Layer 7 of a small transformer language model trained on English Wikipedia (11 layers, counted from 0, width 128).
A neuron adds its activation times its output weights to the MLP's output. To switch it off is to set its activation to zero at one token and run the rest of the model.

Output weights of the MLP neurons that the questions are about. A number n stands for (n - 128) times 0.0049.
n2: 149, 165, 176, 102, 66, 226, 146, 114, 96, 185, 177, 112, 105, 151, 130, 168, 154, 83, 121, 77, 120, 147, 192, 127, 154, 74, 124, 91, 148, 101, 168, 79, 104, 131, 139, 122, 170, 101, 146, 72, 123, 123, 125, 134, 126, 155, 140, 178, 191, 152, 123, 136, 182, 159, 60, 154, 55, 102, 70, 145, 106, 127, 92, 142, 137, 94, 125, 158, 141, 171, 50, 150, 146, 158, 57, 158, 124, 137, 135, 152, 126, 186, 116, 112, 99, 151, 166, 103, 96, 134, 124, 149, 173, 141, 161, 152, 186, 124, 167, 112, 152, 120, 144, 80, 176, 128, 77, 121, 152, 114, 109, 56, 107, 154, 148, 130, 151, 167, 146, 191, 97, 114, 107, 105, 147, 149, 133, 141
n146: 93, 136, 71, 141, 135, 137, 141, 64, 117, 133, 116, 125, 136, 130, 97, 74, 144, 90, 127, 91, 196, 141, 192, 162, 171, 132, 172, 190, 142, 137, 124, 42, 76, 70, 131, 170, 177, 143, 163, 155, 91, 105, 124, 142, 141, 129, 113, 152, 123, 108, 156, 202, 144, 146, 156, 157, 131, 113, 129, 95, 125, 107, 91, 81, 71, 112, 114, 131, 96, 108, 151, 129, 110, 143, 103, 102, 135, 101, 152, 133, 150, 167, 136, 114, 141, 170, 101, 141, 186, 121, 136, 132, 131, 152, 107, 174, 143, 66, 133, 77, 83, 143, 150, 145, 153, 111, 181, 104, 160, 96, 106, 156, 129, 79, 142, 104, 118, 128, 171, 142, 109, 138, 130, 107, 134, 158, 104, 145
n162: 158, 87, 105, 126, 136, 149, 137, 142, 96, 128, 143, 74, 99, 116, 123, 146, 141, 114, 110, 169, 136, 152, 191, 141, 118, 142, 125, 86, 120, 154, 214, 58, 108, 134, 119, 155, 162, 190, 157, 130, 98, 59, 91, 116, 144, 88, 133, 177, 129, 129, 71, 91, 97, 172, 96, 109, 166, 101, 191, 163, 121, 77, 145, 89, 128, 135, 190, 136, 154, 134, 130, 89, 141, 110, 107, 96, 115, 84, 200, 151, 136, 149, 176, 122, 113, 141, 140, 115, 131, 107, 167, 73, 145, 76, 137, 93, 116, 100, 116, 140, 154, 71, 187, 135, 114, 141, 148, 45, 114, 63, 225, 111, 105, 107, 73, 174, 155, 145, 161, 123, 126, 50, 155, 143, 153, 91, 104, 223
n345: 139, 124, 81, 161, 151, 111, 90, 121, 76, 116, 126, 119, 165, 125, 116, 151, 87, 142, 102, 136, 112, 71, 122, 99, 134, 106, 108, 93, 139, 161, 155, 134, 146, 101, 130, 166, 135, 126, 176, 153, 110, 137, 115, 141, 154, 140, 161, 122, 135, 116, 159, 116, 81, 105, 114, 167, 161, 104, 141, 248, 135, 102, 179, 74, 142, 92, 104, 138, 160, 146, 130, 141, 129, 142, 92, 141, 137, 118, 116, 98, 141, 154, 143, 143, 138, 164, 93, 100, 129, 117, 146, 125, 180, 168, 91, 134, 88, 107, 88, 120, 145, 100, 75, 160, 137, 129, 115, 77, 117, 111, 111, 164, 117, 132, 119, 155, 147, 127, 124, 147, 135, 192, 163, 153, 140, 72, 106, 123
n369: 128, 153, 106, 104, 83, 139, 174, 187, 115, 132, 70, 175, 93, 150, 153, 164, 149, 118, 143, 174, 170, 121, 90, 145, 204, 59, 82, 122, 89, 136, 133, 86, 129, 85, 161, 171, 143, 139, 122, 73, 59, 125, 93, 134, 146, 128, 42, 108, 101, 116, 82, 159, 165, 172, 137, 132, 220, 174, 104, 122, 132, 104, 100, 152, 168, 94, 70, 136, 125, 113, 144, 115, 130, 107, 120, 163, 107, 65, 154, 104, 74, 83, 122, 157, 186, 99, 146, 178, 134, 143, 124, 135, 146, 120, 179, 129, 161, 66, 177, 63, 87, 169, 181, 43, 161, 137, 118, 117, 125, 180, 148, 150, 124, 187, 115, 150, 132, 105, 122, 119, 93, 91, 169, 149, 58, 172, 110, 180
n430: 140, 126, 125, 158, 98, 90, 182, 177, 130, 189, 93, 145, 155, 189, 142, 107, 157, 199, 105, 140, 145, 167, 132, 170, 78, 114, 82, 175, 92, 114, 180, 172, 111, 182, 104, 148, 148, 209, 134, 101, 112, 128, 138, 161, 104, 83, 142, 94, 103, 102, 121, 76, 109, 148, 79, 86, 90, 178, 204, 135, 116, 74, 88, 180, 90, 75, 121, 149, 150, 190, 181, 108, 71, 89, 103, 74, 162, 133, 95, 169, 135, 146, 115, 71, 112, 111, 117, 99, 159, 138, 101, 163, 81, 164, 140, 129, 158, 165, 140, 101, 128, 116, 137, 160, 66, 126, 150, 165, 174, 92, 99, 46, 156, 32, 128, 25, 132, 125, 146, 125, 101, 131, 105, 131, 116, 128, 89, 68
n580: 130, 111, 118, 156, 74, 125, 129, 209, 130, 93, 82, 127, 150, 155, 93, 157, 130, 131, 150, 106, 54, 100, 129, 101, 118, 118, 125, 112, 80, 112, 168, 116, 106, 172, 166, 147, 111, 150, 72, 136, 88, 88, 95, 119, 111, 102, 168, 200, 116, 207, 130, 138, 183, 103, 155, 163, 62, 195, 151, 109, 88, 125, 164, 111, 145, 105, 89, 150, 112, 154, 99, 124, 81, 185, 117, 150, 136, 146, 166, 69, 98, 152, 185, 95, 153, 89, 198, 128, 143, 114, 85, 118, 89, 139, 119, 143, 110, 130, 144, 171, 144, 114, 92, 124, 113, 144, 196, 146, 122, 76, 148, 97, 155, 91, 143, 192, 117, 132, 128, 154, 63, 152, 138, 141, 123, 197, 110, 141
n590: 148, 92, 108, 143, 132, 136, 161, 93, 66, 149, 112, 109, 80, 116, 111, 118, 132, 160, 99, 148, 81, 117, 124, 136, 132, 118, 150, 120, 172, 159, 159, 111, 127, 104, 115, 117, 96, 116, 151, 169, 146, 131, 152, 74, 151, 126, 91, 89, 152, 140, 155, 123, 95, 108, 134, 90, 125, 109, 129, 244, 83, 123, 149, 91, 77, 127, 188, 141, 85, 138, 181, 178, 78, 133, 141, 127, 144, 179, 158, 102, 87, 159, 119, 105, 104, 114, 49, 214, 86, 75, 129, 101, 126, 108, 131, 68, 96, 113, 128, 129, 124, 167, 132, 155, 151, 133, 92, 134, 99, 114, 104, 136, 165, 133, 117, 154, 125, 87, 133, 120, 154, 102, 170, 193, 146, 186, 201, 137
n629: 87, 95, 54, 92, 132, 169, 171, 175, 135, 89, 120, 101, 202, 130, 145, 138, 95, 101, 157, 115, 83, 130, 117, 123, 84, 148, 131, 94, 132, 111, 141, 90, 118, 173, 93, 138, 124, 169, 99, 168, 143, 103, 125, 124, 178, 133, 134, 150, 106, 164, 105, 115, 145, 146, 104, 153, 96, 109, 107, 165, 125, 160, 106, 209, 148, 160, 130, 155, 126, 141, 74, 96, 125, 127, 110, 147, 116, 121, 139, 98, 142, 141, 119, 141, 145, 71, 206, 138, 139, 110, 68, 187, 117, 121, 170, 94, 100, 165, 121, 162, 202, 132, 144, 124, 111, 151, 138, 130, 74, 136, 142, 125, 168, 127, 96, 164, 138, 124, 105, 122, 47, 114, 193, 110, 139, 115, 129, 135
n633: 105, 140, 99, 124, 116, 118, 154, 143, 91, 121, 74, 122, 154, 147, 166, 115, 145, 104, 104, 135, 130, 139, 128, 57, 130, 144, 116, 79, 164, 115, 123, 152, 153, 126, 88, 111, 133, 90, 125, 153, 138, 134, 133, 154, 136, 178, 167, 84, 143, 145, 78, 164, 161, 189, 119, 130, 120, 172, 84, 45, 150, 93, 147, 93, 139, 89, 48, 98, 119, 124, 106, 155, 166, 125, 156, 212, 113, 163, 104, 141, 154, 122, 164, 142, 149, 144, 204, 92, 164, 51, 74, 77, 191, 117, 139, 162, 136, 100, 122, 95, 138, 74, 155, 164, 170, 77, 108, 165, 116, 162, 136, 179, 117, 50, 83, 82, 175, 95, 105, 141, 166, 120, 140, 167, 179, 170, 157, 97
n669: 199, 92, 80, 124, 158, 178, 98, 143, 134, 113, 124, 110, 158, 133, 78, 75, 96, 137, 148, 188, 93, 136, 112, 94, 141, 155, 148, 92, 192, 136, 89, 150, 115, 75, 123, 141, 142, 170, 157, 161, 145, 171, 111, 90, 137, 122, 141, 97, 42, 117, 146, 107, 86, 112, 91, 112, 97, 151, 79, 119, 142, 168, 123, 120, 105, 140, 155, 148, 104, 33, 104, 236, 105, 108, 181, 174, 99, 134, 110, 86, 206, 174, 134, 110, 192, 71, 146, 101, 138, 87, 122, 140, 141, 109, 94, 140, 94, 129, 111, 146, 151, 177, 155, 118, 124, 116, 133, 109, 159, 168, 167, 103, 167, 113, 134, 166, 137, 100, 122, 120, 105, 120, 96, 122, 181, 131, 91, 99
n732: 132, 175, 127, 208, 164, 135, 64, 111, 137, 97, 108, 134, 136, 116, 134, 159, 147, 163, 84, 145, 129, 183, 159, 121, 104, 140, 114, 105, 140, 120, 107, 63, 85, 103, 104, 112, 100, 134, 81, 166, 117, 136, 117, 193, 176, 147, 85, 76, 156, 115, 96, 162, 178, 77, 98, 78, 167, 135, 120, 113, 120, 151, 95, 74, 138, 76, 119, 129, 157, 129, 128, 108, 118, 102, 133, 84, 135, 116, 171, 146, 74, 75, 163, 118, 156, 111, 130, 143, 163, 101, 143, 140, 120, 95, 107, 89, 174, 131, 144, 101, 121, 124, 134, 133, 129, 137, 188, 148, 87, 188, 83, 116, 98, 69, 134, 75, 174, 83, 123, 143, 98, 137, 152, 116, 172, 100, 213, 84
n765: 162, 87, 102, 124, 123, 176, 140, 153, 140, 75, 102, 136, 138, 80, 84, 152, 138, 104, 122, 130, 126, 179, 98, 84, 156, 113, 108, 113, 151, 166, 141, 83, 126, 132, 116, 129, 88, 122, 144, 79, 199, 146, 135, 53, 123, 127, 93, 194, 137, 109, 119, 82, 142, 152, 138, 136, 153, 80, 124, 128, 138, 82, 116, 115, 137, 97, 96, 134, 146, 148, 110, 185, 104, 96, 122, 150, 164, 133, 167, 116, 154, 122, 166, 86, 157, 186, 76, 181, 178, 128, 158, 180, 156, 149, 142, 128, 125, 67, 103, 128, 106, 120, 94, 141, 82, 136, 94, 86, 87, 183, 151, 134, 136, 153, 109, 134, 136, 119, 111, 107, 72, 105, 116, 126, 181, 164, 162, 151
n769: 156, 130, 104, 173, 141, 153, 168, 93, 95, 126, 119, 168, 143, 111, 125, 129, 184, 88, 180, 144, 191, 102, 145, 84, 100, 68, 141, 95, 214, 147, 99, 108, 182, 135, 145, 134, 106, 144, 141, 155, 134, 119, 106, 62, 107, 131, 122, 185, 158, 142, 218, 92, 141, 69, 79, 67, 176, 88, 156, 98, 139, 94, 76, 68, 134, 120, 117, 160, 82, 106, 114, 130, 184, 133, 140, 140, 97, 113, 117, 154, 135, 107, 146, 94, 110, 117, 181, 116, 101, 135, 107, 193, 120, 98, 176, 120, 185, 154, 101, 157, 189, 96, 168, 156, 106, 90, 157, 151, 78, 157, 76, 158, 163, 95, 123, 181, 111, 127, 138, 159, 144, 115, 104, 149, 133, 159, 145, 125
n789: 127, 136, 120, 144, 114, 137, 170, 158, 116, 101, 97, 111, 99, 100, 114, 149, 143, 137, 139, 129, 124, 126, 155, 129, 91, 63, 153, 173, 45, 92, 124, 141, 91, 118, 130, 155, 96, 91, 80, 132, 111, 101, 130, 131, 133, 96, 88, 162, 154, 90, 105, 122, 92, 165, 113, 122, 170, 141, 118, 141, 125, 94, 170, 186, 14, 61, 102, 131, 160, 132, 119, 157, 135, 58, 133, 94, 213, 101, 181, 145, 165, 105, 174, 99, 143, 173, 110, 143, 188, 123, 120, 181, 124, 134, 131, 179, 99, 113, 134, 122, 175, 35, 117, 137, 116, 143, 152, 110, 127, 142, 144, 144, 117, 116, 104, 128, 166, 95, 120, 131, 145, 128, 151, 124, 70, 160, 104, 72

Each question names a token from some text and the token that comes next. It shows the activations a of the neurons there, in the order above. A number n stands for (n - 128) times 0.031.

Then comes g, the gradient of the next token's log-probability with respect to the MLP's output, scaled to length 1. A neuron's effect is roughly proportional to its activation times (output weights . g). A number n stands for (n - 128) times 0.0026.

"he", then " in"
a: 128, 123, 127, 128, 144, 182, 123, 125, 145, 127, 128, 127, 124, 123, 128
g: 161, 111, 116, 96, 133, 145, 139, 174, 136, 95, 106, 139, 134, 146, 91, 149, 134, 148, 158, 114, 114, 146, 99, 127, 176, 151, 98, 117, 173, 132, 76, 159, 94, 104, 94, 100, 120, 111, 100, 165, 147, 147, 168, 142, 166, 44, 160, 66, 83, 97, 166, 113, 100, 66, 131, 103, 99, 125, 171, 128, 107, 92, 158, 160, 125, 123, 165, 169, 169, 83, 124, 100, 115, 69, 108, 112, 184, 96, 90, 159, 152, 141, 119, 152, 108, 79, 218, 133, 67, 115, 166, 117, 107, 169, 105, 91, 177, 164, 114, 141, 64, 75, 113, 193, 132, 185, 138, 104, 114, 139, 82, 123, 178, 74, 154, 131, 194, 207, 118, 156, 166, 106, 156, 89, 175, 160, 97, 116
Which neuron, switched off, raises the next token's probability most? n369

"J", then "X"
a: 127, 128, 128, 128, 128, 128, 127, 128, 128, 123, 128, 203, 123, 126, 164
g: 153, 170, 120, 156, 188, 84, 68, 91, 80, 158, 134, 145, 122, 123, 71, 148, 145, 151, 110, 152, 204, 123, 86, 105, 131, 213, 123, 191, 124, 117, 138, 160, 93, 108, 131, 113, 168, 135, 181, 78, 8, 74, 156, 168, 130, 177, 119, 54, 126, 113, 107, 108, 120, 158, 78, 78, 154, 167, 165, 173, 126, 145, 112, 140, 131, 164, 129, 146, 62, 116, 112, 138, 96, 122, 78, 95, 125, 210, 133, 204, 132, 96, 151, 156, 111, 114, 98, 141, 146, 160, 130, 104, 148, 77, 159, 111, 117, 101, 99, 154, 123, 85, 122, 145, 103, 163, 126, 146, 123, 97, 70, 113, 100, 162, 149, 157, 105, 128, 111, 183, 141, 155, 113, 132, 163, 120, 109, 121
Switching off which neuron hurts the next token most? n732

"omin", then "ique"
a: 128, 144, 127, 162, 128, 128, 128, 128, 146, 125, 128, 127, 126, 127, 128
g: 87, 87, 165, 140, 173, 80, 71, 147, 98, 220, 165, 90, 155, 197, 167, 175, 145, 148, 100, 85, 82, 133, 163, 165, 124, 60, 143, 128, 82, 155, 147, 148, 140, 79, 79, 187, 128, 60, 119, 153, 157, 114, 158, 82, 185, 149, 143, 194, 154, 133, 157, 107, 135, 114, 190, 122, 145, 133, 105, 127, 156, 132, 140, 124, 134, 152, 105, 103, 81, 143, 152, 110, 106, 118, 69, 117, 111, 123, 104, 97, 128, 124, 50, 146, 135, 100, 110, 165, 96, 157, 149, 110, 129, 127, 122, 130, 161, 131, 131, 127, 124, 160, 135, 210, 148, 183, 111, 130, 42, 103, 82, 198, 116, 128, 77, 110, 134, 123, 155, 136, 146, 116, 121, 81, 141, 54, 131, 106
Switching off which neuron hurts the next token most? n345

" D", then "omin"
a: 149, 123, 181, 146, 123, 128, 128, 128, 125, 124, 128, 124, 127, 128, 128
g: 194, 146, 144, 89, 137, 110, 166, 108, 122, 124, 164, 83, 110, 190, 153, 187, 104, 136, 145, 126, 124, 102, 140, 116, 149, 131, 150, 81, 133, 157, 152, 89, 222, 94, 122, 143, 132, 158, 203, 169, 124, 140, 180, 93, 88, 79, 139, 167, 146, 137, 171, 124, 123, 129, 191, 120, 105, 131, 60, 103, 141, 114, 106, 72, 174, 105, 90, 144, 116, 182, 141, 60, 137, 148, 123, 122, 129, 107, 117, 126, 82, 85, 123, 124, 59, 84, 146, 122, 119, 94, 156, 66, 80, 112, 88, 95, 95, 89, 154, 126, 125, 161, 127, 152, 59, 159, 182, 113, 94, 131, 107, 159, 146, 145, 62, 163, 91, 164, 185, 86, 154, 156, 201, 101, 144, 148, 102, 161
Switching off which neuron hurts the next token most? n162

"in", then " ref"
a: 128, 123, 128, 128, 128, 128, 128, 128, 128, 124, 127, 124, 152, 128, 128
g: 111, 152, 82, 142, 117, 133, 149, 166, 143, 109, 91, 173, 141, 141, 144, 128, 152, 87, 172, 100, 166, 88, 78, 133, 146, 79, 89, 89, 99, 118, 77, 167, 169, 174, 169, 67, 98, 64, 98, 91, 136, 146, 135, 184, 164, 123, 89, 149, 56, 89, 134, 85, 97, 136, 135, 121, 94, 89, 122, 158, 133, 145, 114, 128, 83, 153, 177, 86, 105, 109, 125, 141, 117, 64, 130, 151, 181, 101, 90, 134, 192, 133, 141, 198, 158, 183, 145, 105, 167, 134, 189, 172, 148, 105, 131, 143, 116, 122, 141, 187, 84, 97, 105, 141, 98, 131, 127, 157, 164, 198, 136, 130, 114, 84, 174, 156, 132, 159, 163, 132, 56, 110, 121, 100, 36, 156, 156, 153
Switching off which neuron hurts the next token most? n765

" r", then "ing"
a: 125, 125, 123, 196, 127, 126, 123, 127, 153, 127, 128, 129, 123, 127, 126
g: 120, 118, 134, 151, 105, 121, 128, 124, 168, 46, 88, 149, 90, 131, 94, 124, 144, 178, 118, 172, 97, 117, 112, 147, 155, 146, 61, 133, 136, 128, 203, 146, 99, 125, 173, 165, 83, 75, 140, 150, 87, 101, 122, 83, 139, 88, 60, 89, 116, 45, 78, 141, 62, 159, 116, 165, 187, 150, 185, 123, 97, 126, 161, 166, 158, 150, 178, 165, 139, 166, 130, 149, 162, 164, 137, 138, 182, 136, 123, 159, 152, 156, 157, 101, 150, 174, 151, 50, 87, 124, 94, 86, 152, 98, 96, 126, 126, 111, 141, 145, 105, 39, 102, 134, 158, 138, 89, 190, 153, 142, 161, 150, 140, 194, 130, 141, 110, 121, 88, 115, 127, 53, 96, 130, 122, 130, 156, 117
Which neuron, switched off, raises the next token's probability most? n629

"-", then "ent"
a: 127, 127, 176, 123, 128, 125, 131, 128, 127, 128, 128, 124, 127, 125, 125
g: 156, 128, 148, 95, 114, 99, 178, 157, 187, 123, 128, 129, 139, 170, 150, 145, 130, 186, 136, 202, 98, 139, 142, 80, 120, 147, 118, 160, 158, 83, 114, 105, 172, 142, 140, 124, 128, 140, 50, 197, 154, 69, 83, 121, 107, 112, 56, 129, 119, 50, 138, 93, 126, 71, 103, 97, 129, 82, 149, 141, 142, 135, 103, 140, 83, 157, 96, 121, 178, 143, 100, 81, 141, 184, 159, 91, 200, 85, 146, 159, 104, 146, 131, 135, 137, 144, 157, 144, 90, 92, 161, 108, 179, 191, 148, 163, 207, 105, 153, 116, 114, 111, 82, 95, 111, 131, 158, 129, 104, 143, 97, 98, 131, 144, 21, 168, 168, 111, 84, 87, 134, 145, 157, 145, 96, 152, 102, 123
Switching off which neuron hurts the next token most? n162

"L", then "D"
a: 123, 124, 126, 127, 128, 127, 128, 128, 127, 123, 128, 129, 123, 127, 125
g: 142, 130, 85, 139, 106, 155, 81, 79, 152, 128, 95, 107, 127, 102, 189, 124, 119, 131, 139, 113, 117, 179, 84, 167, 151, 169, 164, 173, 134, 155, 120, 180, 164, 178, 151, 98, 162, 131, 120, 123, 72, 146, 107, 171, 163, 166, 118, 138, 109, 95, 104, 102, 123, 72, 153, 110, 100, 105, 134, 145, 177, 133, 118, 120, 111, 200, 92, 158, 96, 48, 123, 88, 142, 182, 115, 185, 137, 84, 104, 125, 166, 147, 109, 193, 55, 28, 143, 146, 96, 126, 117, 101, 149, 117, 157, 92, 64, 141, 163, 193, 81, 121, 152, 69, 113, 169, 113, 170, 145, 120, 99, 141, 99, 107, 187, 134, 114, 164, 111, 165, 109, 150, 95, 123, 196, 121, 102, 76
Switching off which neuron hurts the next token most? n765

"cl", then "ub"
a: 123, 137, 126, 128, 128, 125, 125, 128, 123, 127, 179, 151, 128, 123, 127
g: 131, 179, 92, 120, 88, 42, 144, 144, 169, 140, 152, 105, 123, 123, 100, 80, 97, 111, 119, 169, 158, 157, 69, 186, 93, 139, 149, 92, 149, 103, 70, 183, 121, 64, 150, 104, 155, 143, 165, 216, 125, 157, 171, 69, 178, 132, 184, 87, 105, 175, 153, 175, 84, 149, 127, 145, 111, 137, 121, 113, 139, 99, 113, 99, 166, 88, 114, 81, 99, 101, 173, 132, 190, 80, 152, 143, 106, 210, 142, 58, 132, 123, 127, 142, 137, 111, 150, 110, 115, 143, 79, 151, 105, 85, 92, 141, 128, 169, 153, 108, 126, 148, 101, 105, 141, 120, 150, 110, 138, 166, 145, 108, 97, 164, 124, 149, 87, 59, 147, 183, 117, 190, 148, 75, 124, 163, 114, 102
Switching off which neuron hurts the next token most? n669

"amil", then "i"
a: 128, 123, 128, 127, 123, 126, 142, 126, 124, 127, 127, 123, 128, 125, 124
g: 88, 88, 121, 137, 113, 87, 147, 140, 141, 113, 123, 167, 150, 123, 110, 133, 140, 181, 155, 103, 103, 149, 134, 101, 142, 85, 142, 167, 40, 154, 171, 181, 140, 118, 70, 151, 143, 143, 53, 139, 134, 113, 72, 137, 155, 100, 115, 172, 107, 138, 144, 86, 167, 154, 129, 216, 152, 91, 88, 100, 104, 195, 138, 113, 196, 172, 123, 109, 135, 93, 123, 110, 138, 184, 134, 118, 120, 61, 126, 85, 77, 166, 88, 208, 180, 118, 123, 145, 98, 159, 161, 114, 117, 160, 106, 140, 101, 77, 112, 108, 146, 153, 152, 93, 183, 98, 43, 84, 109, 117, 135, 108, 140, 162, 138, 100, 94, 158, 160, 45, 152, 175, 130, 121, 152, 172, 132, 139
Which neuron, switched off, raises the next token's probability most? n369

" Public", then "ation"
a: 177, 123, 127, 123, 126, 128, 128, 128, 123, 127, 128, 124, 127, 127, 127
g: 117, 169, 187, 131, 66, 127, 122, 108, 115, 150, 156, 94, 139, 109, 106, 155, 154, 114, 124, 109, 141, 119, 128, 102, 107, 88, 157, 109, 42, 140, 115, 92, 109, 64, 179, 153, 85, 154, 136, 83, 187, 166, 224, 149, 100, 92, 136, 129, 127, 94, 129, 63, 128, 136, 88, 100, 143, 160, 140, 121, 156, 111, 100, 143, 210, 114, 129, 148, 150, 125, 63, 112, 181, 140, 118, 163, 126, 89, 139, 103, 84, 118, 130, 104, 91, 141, 144, 121, 77, 187, 151, 126, 117, 132, 146, 123, 154, 52, 176, 60, 131, 207, 132, 146, 86, 162, 79, 106, 165, 181, 138, 148, 102, 140, 169, 159, 125, 161, 163, 65, 168, 180, 170, 123, 120, 81, 114, 139
Switching off which neuron hurts the next token most? n2

"ter", then " have"
a: 123, 131, 128, 127, 136, 128, 126, 126, 123, 128, 128, 128, 128, 123, 125
g: 97, 140, 33, 183, 180, 205, 182, 153, 139, 128, 58, 142, 112, 118, 104, 159, 91, 92, 229, 181, 149, 123, 93, 152, 103, 157, 98, 124, 145, 106, 108, 172, 163, 144, 154, 106, 144, 95, 143, 98, 88, 113, 196, 142, 137, 142, 143, 113, 71, 179, 187, 69, 114, 124, 105, 126, 128, 130, 118, 130, 68, 88, 127, 130, 99, 135, 161, 95, 174, 104, 151, 199, 147, 63, 107, 109, 152, 117, 123, 134, 145, 83, 72, 156, 99, 146, 120, 137, 155, 80, 135, 128, 158, 109, 85, 129, 89, 147, 155, 179, 140, 90, 55, 171, 150, 139, 124, 141, 129, 98, 124, 76, 107, 136, 183, 141, 157, 183, 109, 131, 83, 124, 120, 111, 129, 111, 133, 145
Which neuron, switched off, raises the next token's probability most? n369

" competition", then " c"
a: 127, 135, 128, 127, 136, 128, 127, 161, 152, 128, 128, 124, 128, 123, 128
g: 119, 161, 59, 135, 147, 103, 102, 107, 204, 123, 135, 126, 129, 124, 122, 77, 114, 152, 95, 139, 154, 105, 177, 82, 187, 62, 174, 91, 113, 104, 139, 155, 110, 158, 118, 125, 167, 113, 125, 114, 143, 87, 147, 84, 161, 132, 104, 138, 148, 116, 65, 126, 183, 106, 131, 176, 139, 90, 157, 162, 134, 204, 124, 130, 69, 131, 170, 117, 98, 205, 223, 152, 196, 119, 113, 155, 158, 97, 144, 89, 114, 90, 71, 78, 115, 159, 70, 120, 151, 76, 125, 162, 162, 83, 165, 93, 83, 124, 182, 169, 151, 170, 141, 89, 132, 154, 158, 156, 119, 133, 117, 157, 125, 132, 152, 111, 93, 159, 99, 121, 99, 133, 101, 56, 97, 134, 150, 82
Switching off which neuron hurts the next token most? n590

"ang", then " and"
a: 128, 143, 128, 128, 123, 128, 125, 128, 128, 126, 128, 126, 124, 128, 164
g: 166, 176, 98, 107, 89, 100, 173, 175, 143, 128, 67, 169, 122, 89, 167, 145, 133, 98, 70, 142, 143, 95, 167, 141, 171, 113, 126, 119, 131, 113, 129, 186, 122, 121, 176, 136, 138, 89, 133, 81, 13, 118, 59, 201, 156, 86, 211, 140, 91, 172, 133, 141, 145, 135, 131, 116, 147, 132, 128, 133, 165, 103, 137, 144, 108, 122, 121, 106, 110, 124, 141, 125, 156, 71, 166, 100, 136, 130, 123, 179, 170, 139, 111, 190, 166, 151, 115, 75, 130, 96, 115, 176, 74, 139, 144, 108, 146, 93, 125, 134, 121, 144, 100, 134, 106, 130, 160, 154, 95, 181, 111, 47, 132, 105, 78, 115, 176, 136, 76, 106, 153, 51, 149, 106, 136, 161, 87, 198
Switching off which neuron hurts the next token most? n789

"iro", then "s"
a: 128, 135, 128, 126, 128, 128, 127, 127, 126, 125, 124, 123, 126, 128, 124
g: 148, 107, 115, 68, 94, 150, 83, 166, 133, 158, 143, 159, 154, 155, 161, 140, 151, 87, 85, 81, 189, 181, 154, 51, 196, 123, 125, 116, 114, 74, 96, 110, 131, 150, 190, 156, 191, 141, 118, 141, 156, 69, 157, 96, 145, 97, 138, 127, 204, 96, 112, 126, 149, 124, 159, 143, 119, 82, 199, 126, 104, 177, 97, 165, 166, 139, 115, 111, 120, 107, 150, 130, 40, 142, 64, 133, 100, 117, 129, 176, 124, 78, 119, 131, 103, 95, 78, 165, 99, 133, 63, 117, 112, 124, 185, 120, 143, 121, 149, 176, 114, 101, 75, 178, 133, 131, 138, 127, 134, 88, 140, 43, 148, 170, 136, 93, 167, 125, 119, 154, 145, 154, 119, 190, 93, 99, 127, 114
Switching off which neuron hurts the next token most? n669

" served", then " by"
a: 128, 123, 128, 123, 157, 128, 127, 128, 125, 126, 128, 125, 127, 127, 123
g: 151, 93, 153, 130, 89, 155, 126, 91, 147, 197, 136, 78, 62, 124, 99, 86, 200, 166, 74, 100, 115, 133, 157, 122, 140, 118, 76, 60, 40, 122, 135, 188, 165, 107, 165, 170, 149, 150, 128, 128, 134, 166, 147, 60, 161, 139, 144, 149, 148, 110, 90, 137, 104, 159, 128, 169, 173, 125, 135, 123, 181, 90, 104, 110, 194, 99, 116, 182, 106, 137, 87, 120, 145, 108, 73, 185, 161, 100, 139, 100, 96, 98, 141, 154, 91, 130, 105, 100, 155, 143, 121, 127, 81, 68, 165, 136, 133, 146, 82, 106, 165, 152, 115, 165, 130, 167, 74, 163, 71, 116, 154, 146, 158, 142, 59, 149, 134, 74, 112, 126, 114, 183, 131, 136, 102, 188, 171, 144
Switching off which neuron hurts the next token most? n369

"-", then "c"
a: 128, 123, 123, 128, 127, 128, 160, 123, 126, 128, 128, 127, 123, 128, 123
g: 78, 122, 154, 98, 109, 147, 98, 138, 133, 104, 84, 97, 58, 128, 129, 105, 146, 108, 107, 104, 94, 114, 215, 145, 140, 126, 84, 34, 68, 134, 109, 176, 136, 167, 160, 79, 114, 130, 84, 200, 102, 91, 143, 134, 142, 126, 190, 102, 220, 104, 131, 134, 149, 146, 146, 171, 124, 203, 175, 125, 94, 164, 149, 80, 127, 80, 86, 135, 175, 140, 92, 163, 132, 67, 133, 147, 133, 66, 132, 140, 102, 177, 105, 167, 111, 120, 169, 150, 118, 84, 118, 112, 118, 141, 78, 145, 145, 80, 122, 107, 106, 131, 120, 169, 145, 133, 121, 168, 129, 112, 132, 156, 106, 112, 124, 185, 140, 110, 117, 122, 173, 87, 124, 115, 157, 204, 207, 156
Switching off which neuron hurts the next token most? n580

"v", then "ol"
a: 127, 126, 128, 124, 128, 127, 126, 128, 124, 126, 124, 177, 127, 125, 125
g: 82, 159, 66, 83, 140, 136, 64, 136, 206, 92, 89, 138, 117, 116, 141, 227, 106, 179, 109, 140, 103, 102, 171, 144, 73, 118, 115, 106, 100, 128, 111, 124, 139, 110, 167, 84, 63, 191, 127, 127, 208, 89, 109, 96, 115, 118, 118, 101, 67, 123, 92, 94, 130, 159, 111, 124, 205, 110, 103, 116, 178, 116, 164, 101, 136, 105, 94, 108, 172, 186, 154, 139, 176, 193, 142, 142, 137, 121, 175, 109, 74, 99, 124, 145, 156, 115, 118, 176, 140, 147, 95, 175, 94, 100, 137, 158, 201, 128, 138, 152, 122, 170, 194, 68, 83, 155, 148, 130, 151, 124, 111, 161, 115, 137, 88, 89, 88, 97, 128, 107, 133, 141, 110, 167, 117, 142, 132, 138
Switching off which neuron hurts the next token most? n732

"he", then "astern"
a: 128, 125, 128, 126, 127, 123, 126, 128, 125, 181, 128, 123, 123, 125, 123
g: 118, 135, 196, 92, 82, 159, 106, 66, 161, 82, 192, 73, 169, 155, 139, 136, 150, 143, 121, 165, 80, 120, 113, 78, 138, 109, 133, 138, 72, 151, 169, 172, 133, 172, 104, 158, 86, 147, 152, 135, 142, 118, 174, 113, 116, 139, 163, 130, 152, 74, 146, 95, 151, 160, 109, 116, 118, 127, 136, 114, 133, 120, 42, 129, 160, 108, 101, 123, 124, 99, 45, 112, 116, 177, 110, 176, 170, 191, 138, 200, 82, 161, 128, 135, 129, 125, 175, 141, 99, 59, 145, 149, 160, 128, 166, 135, 159, 72, 121, 168, 82, 93, 133, 141, 154, 111, 112, 155, 162, 110, 132, 203, 82, 127, 54, 124, 113, 113, 156, 115, 137, 152, 101, 98, 156, 149, 66, 50
Switching off which neuron hurts the next token most? n633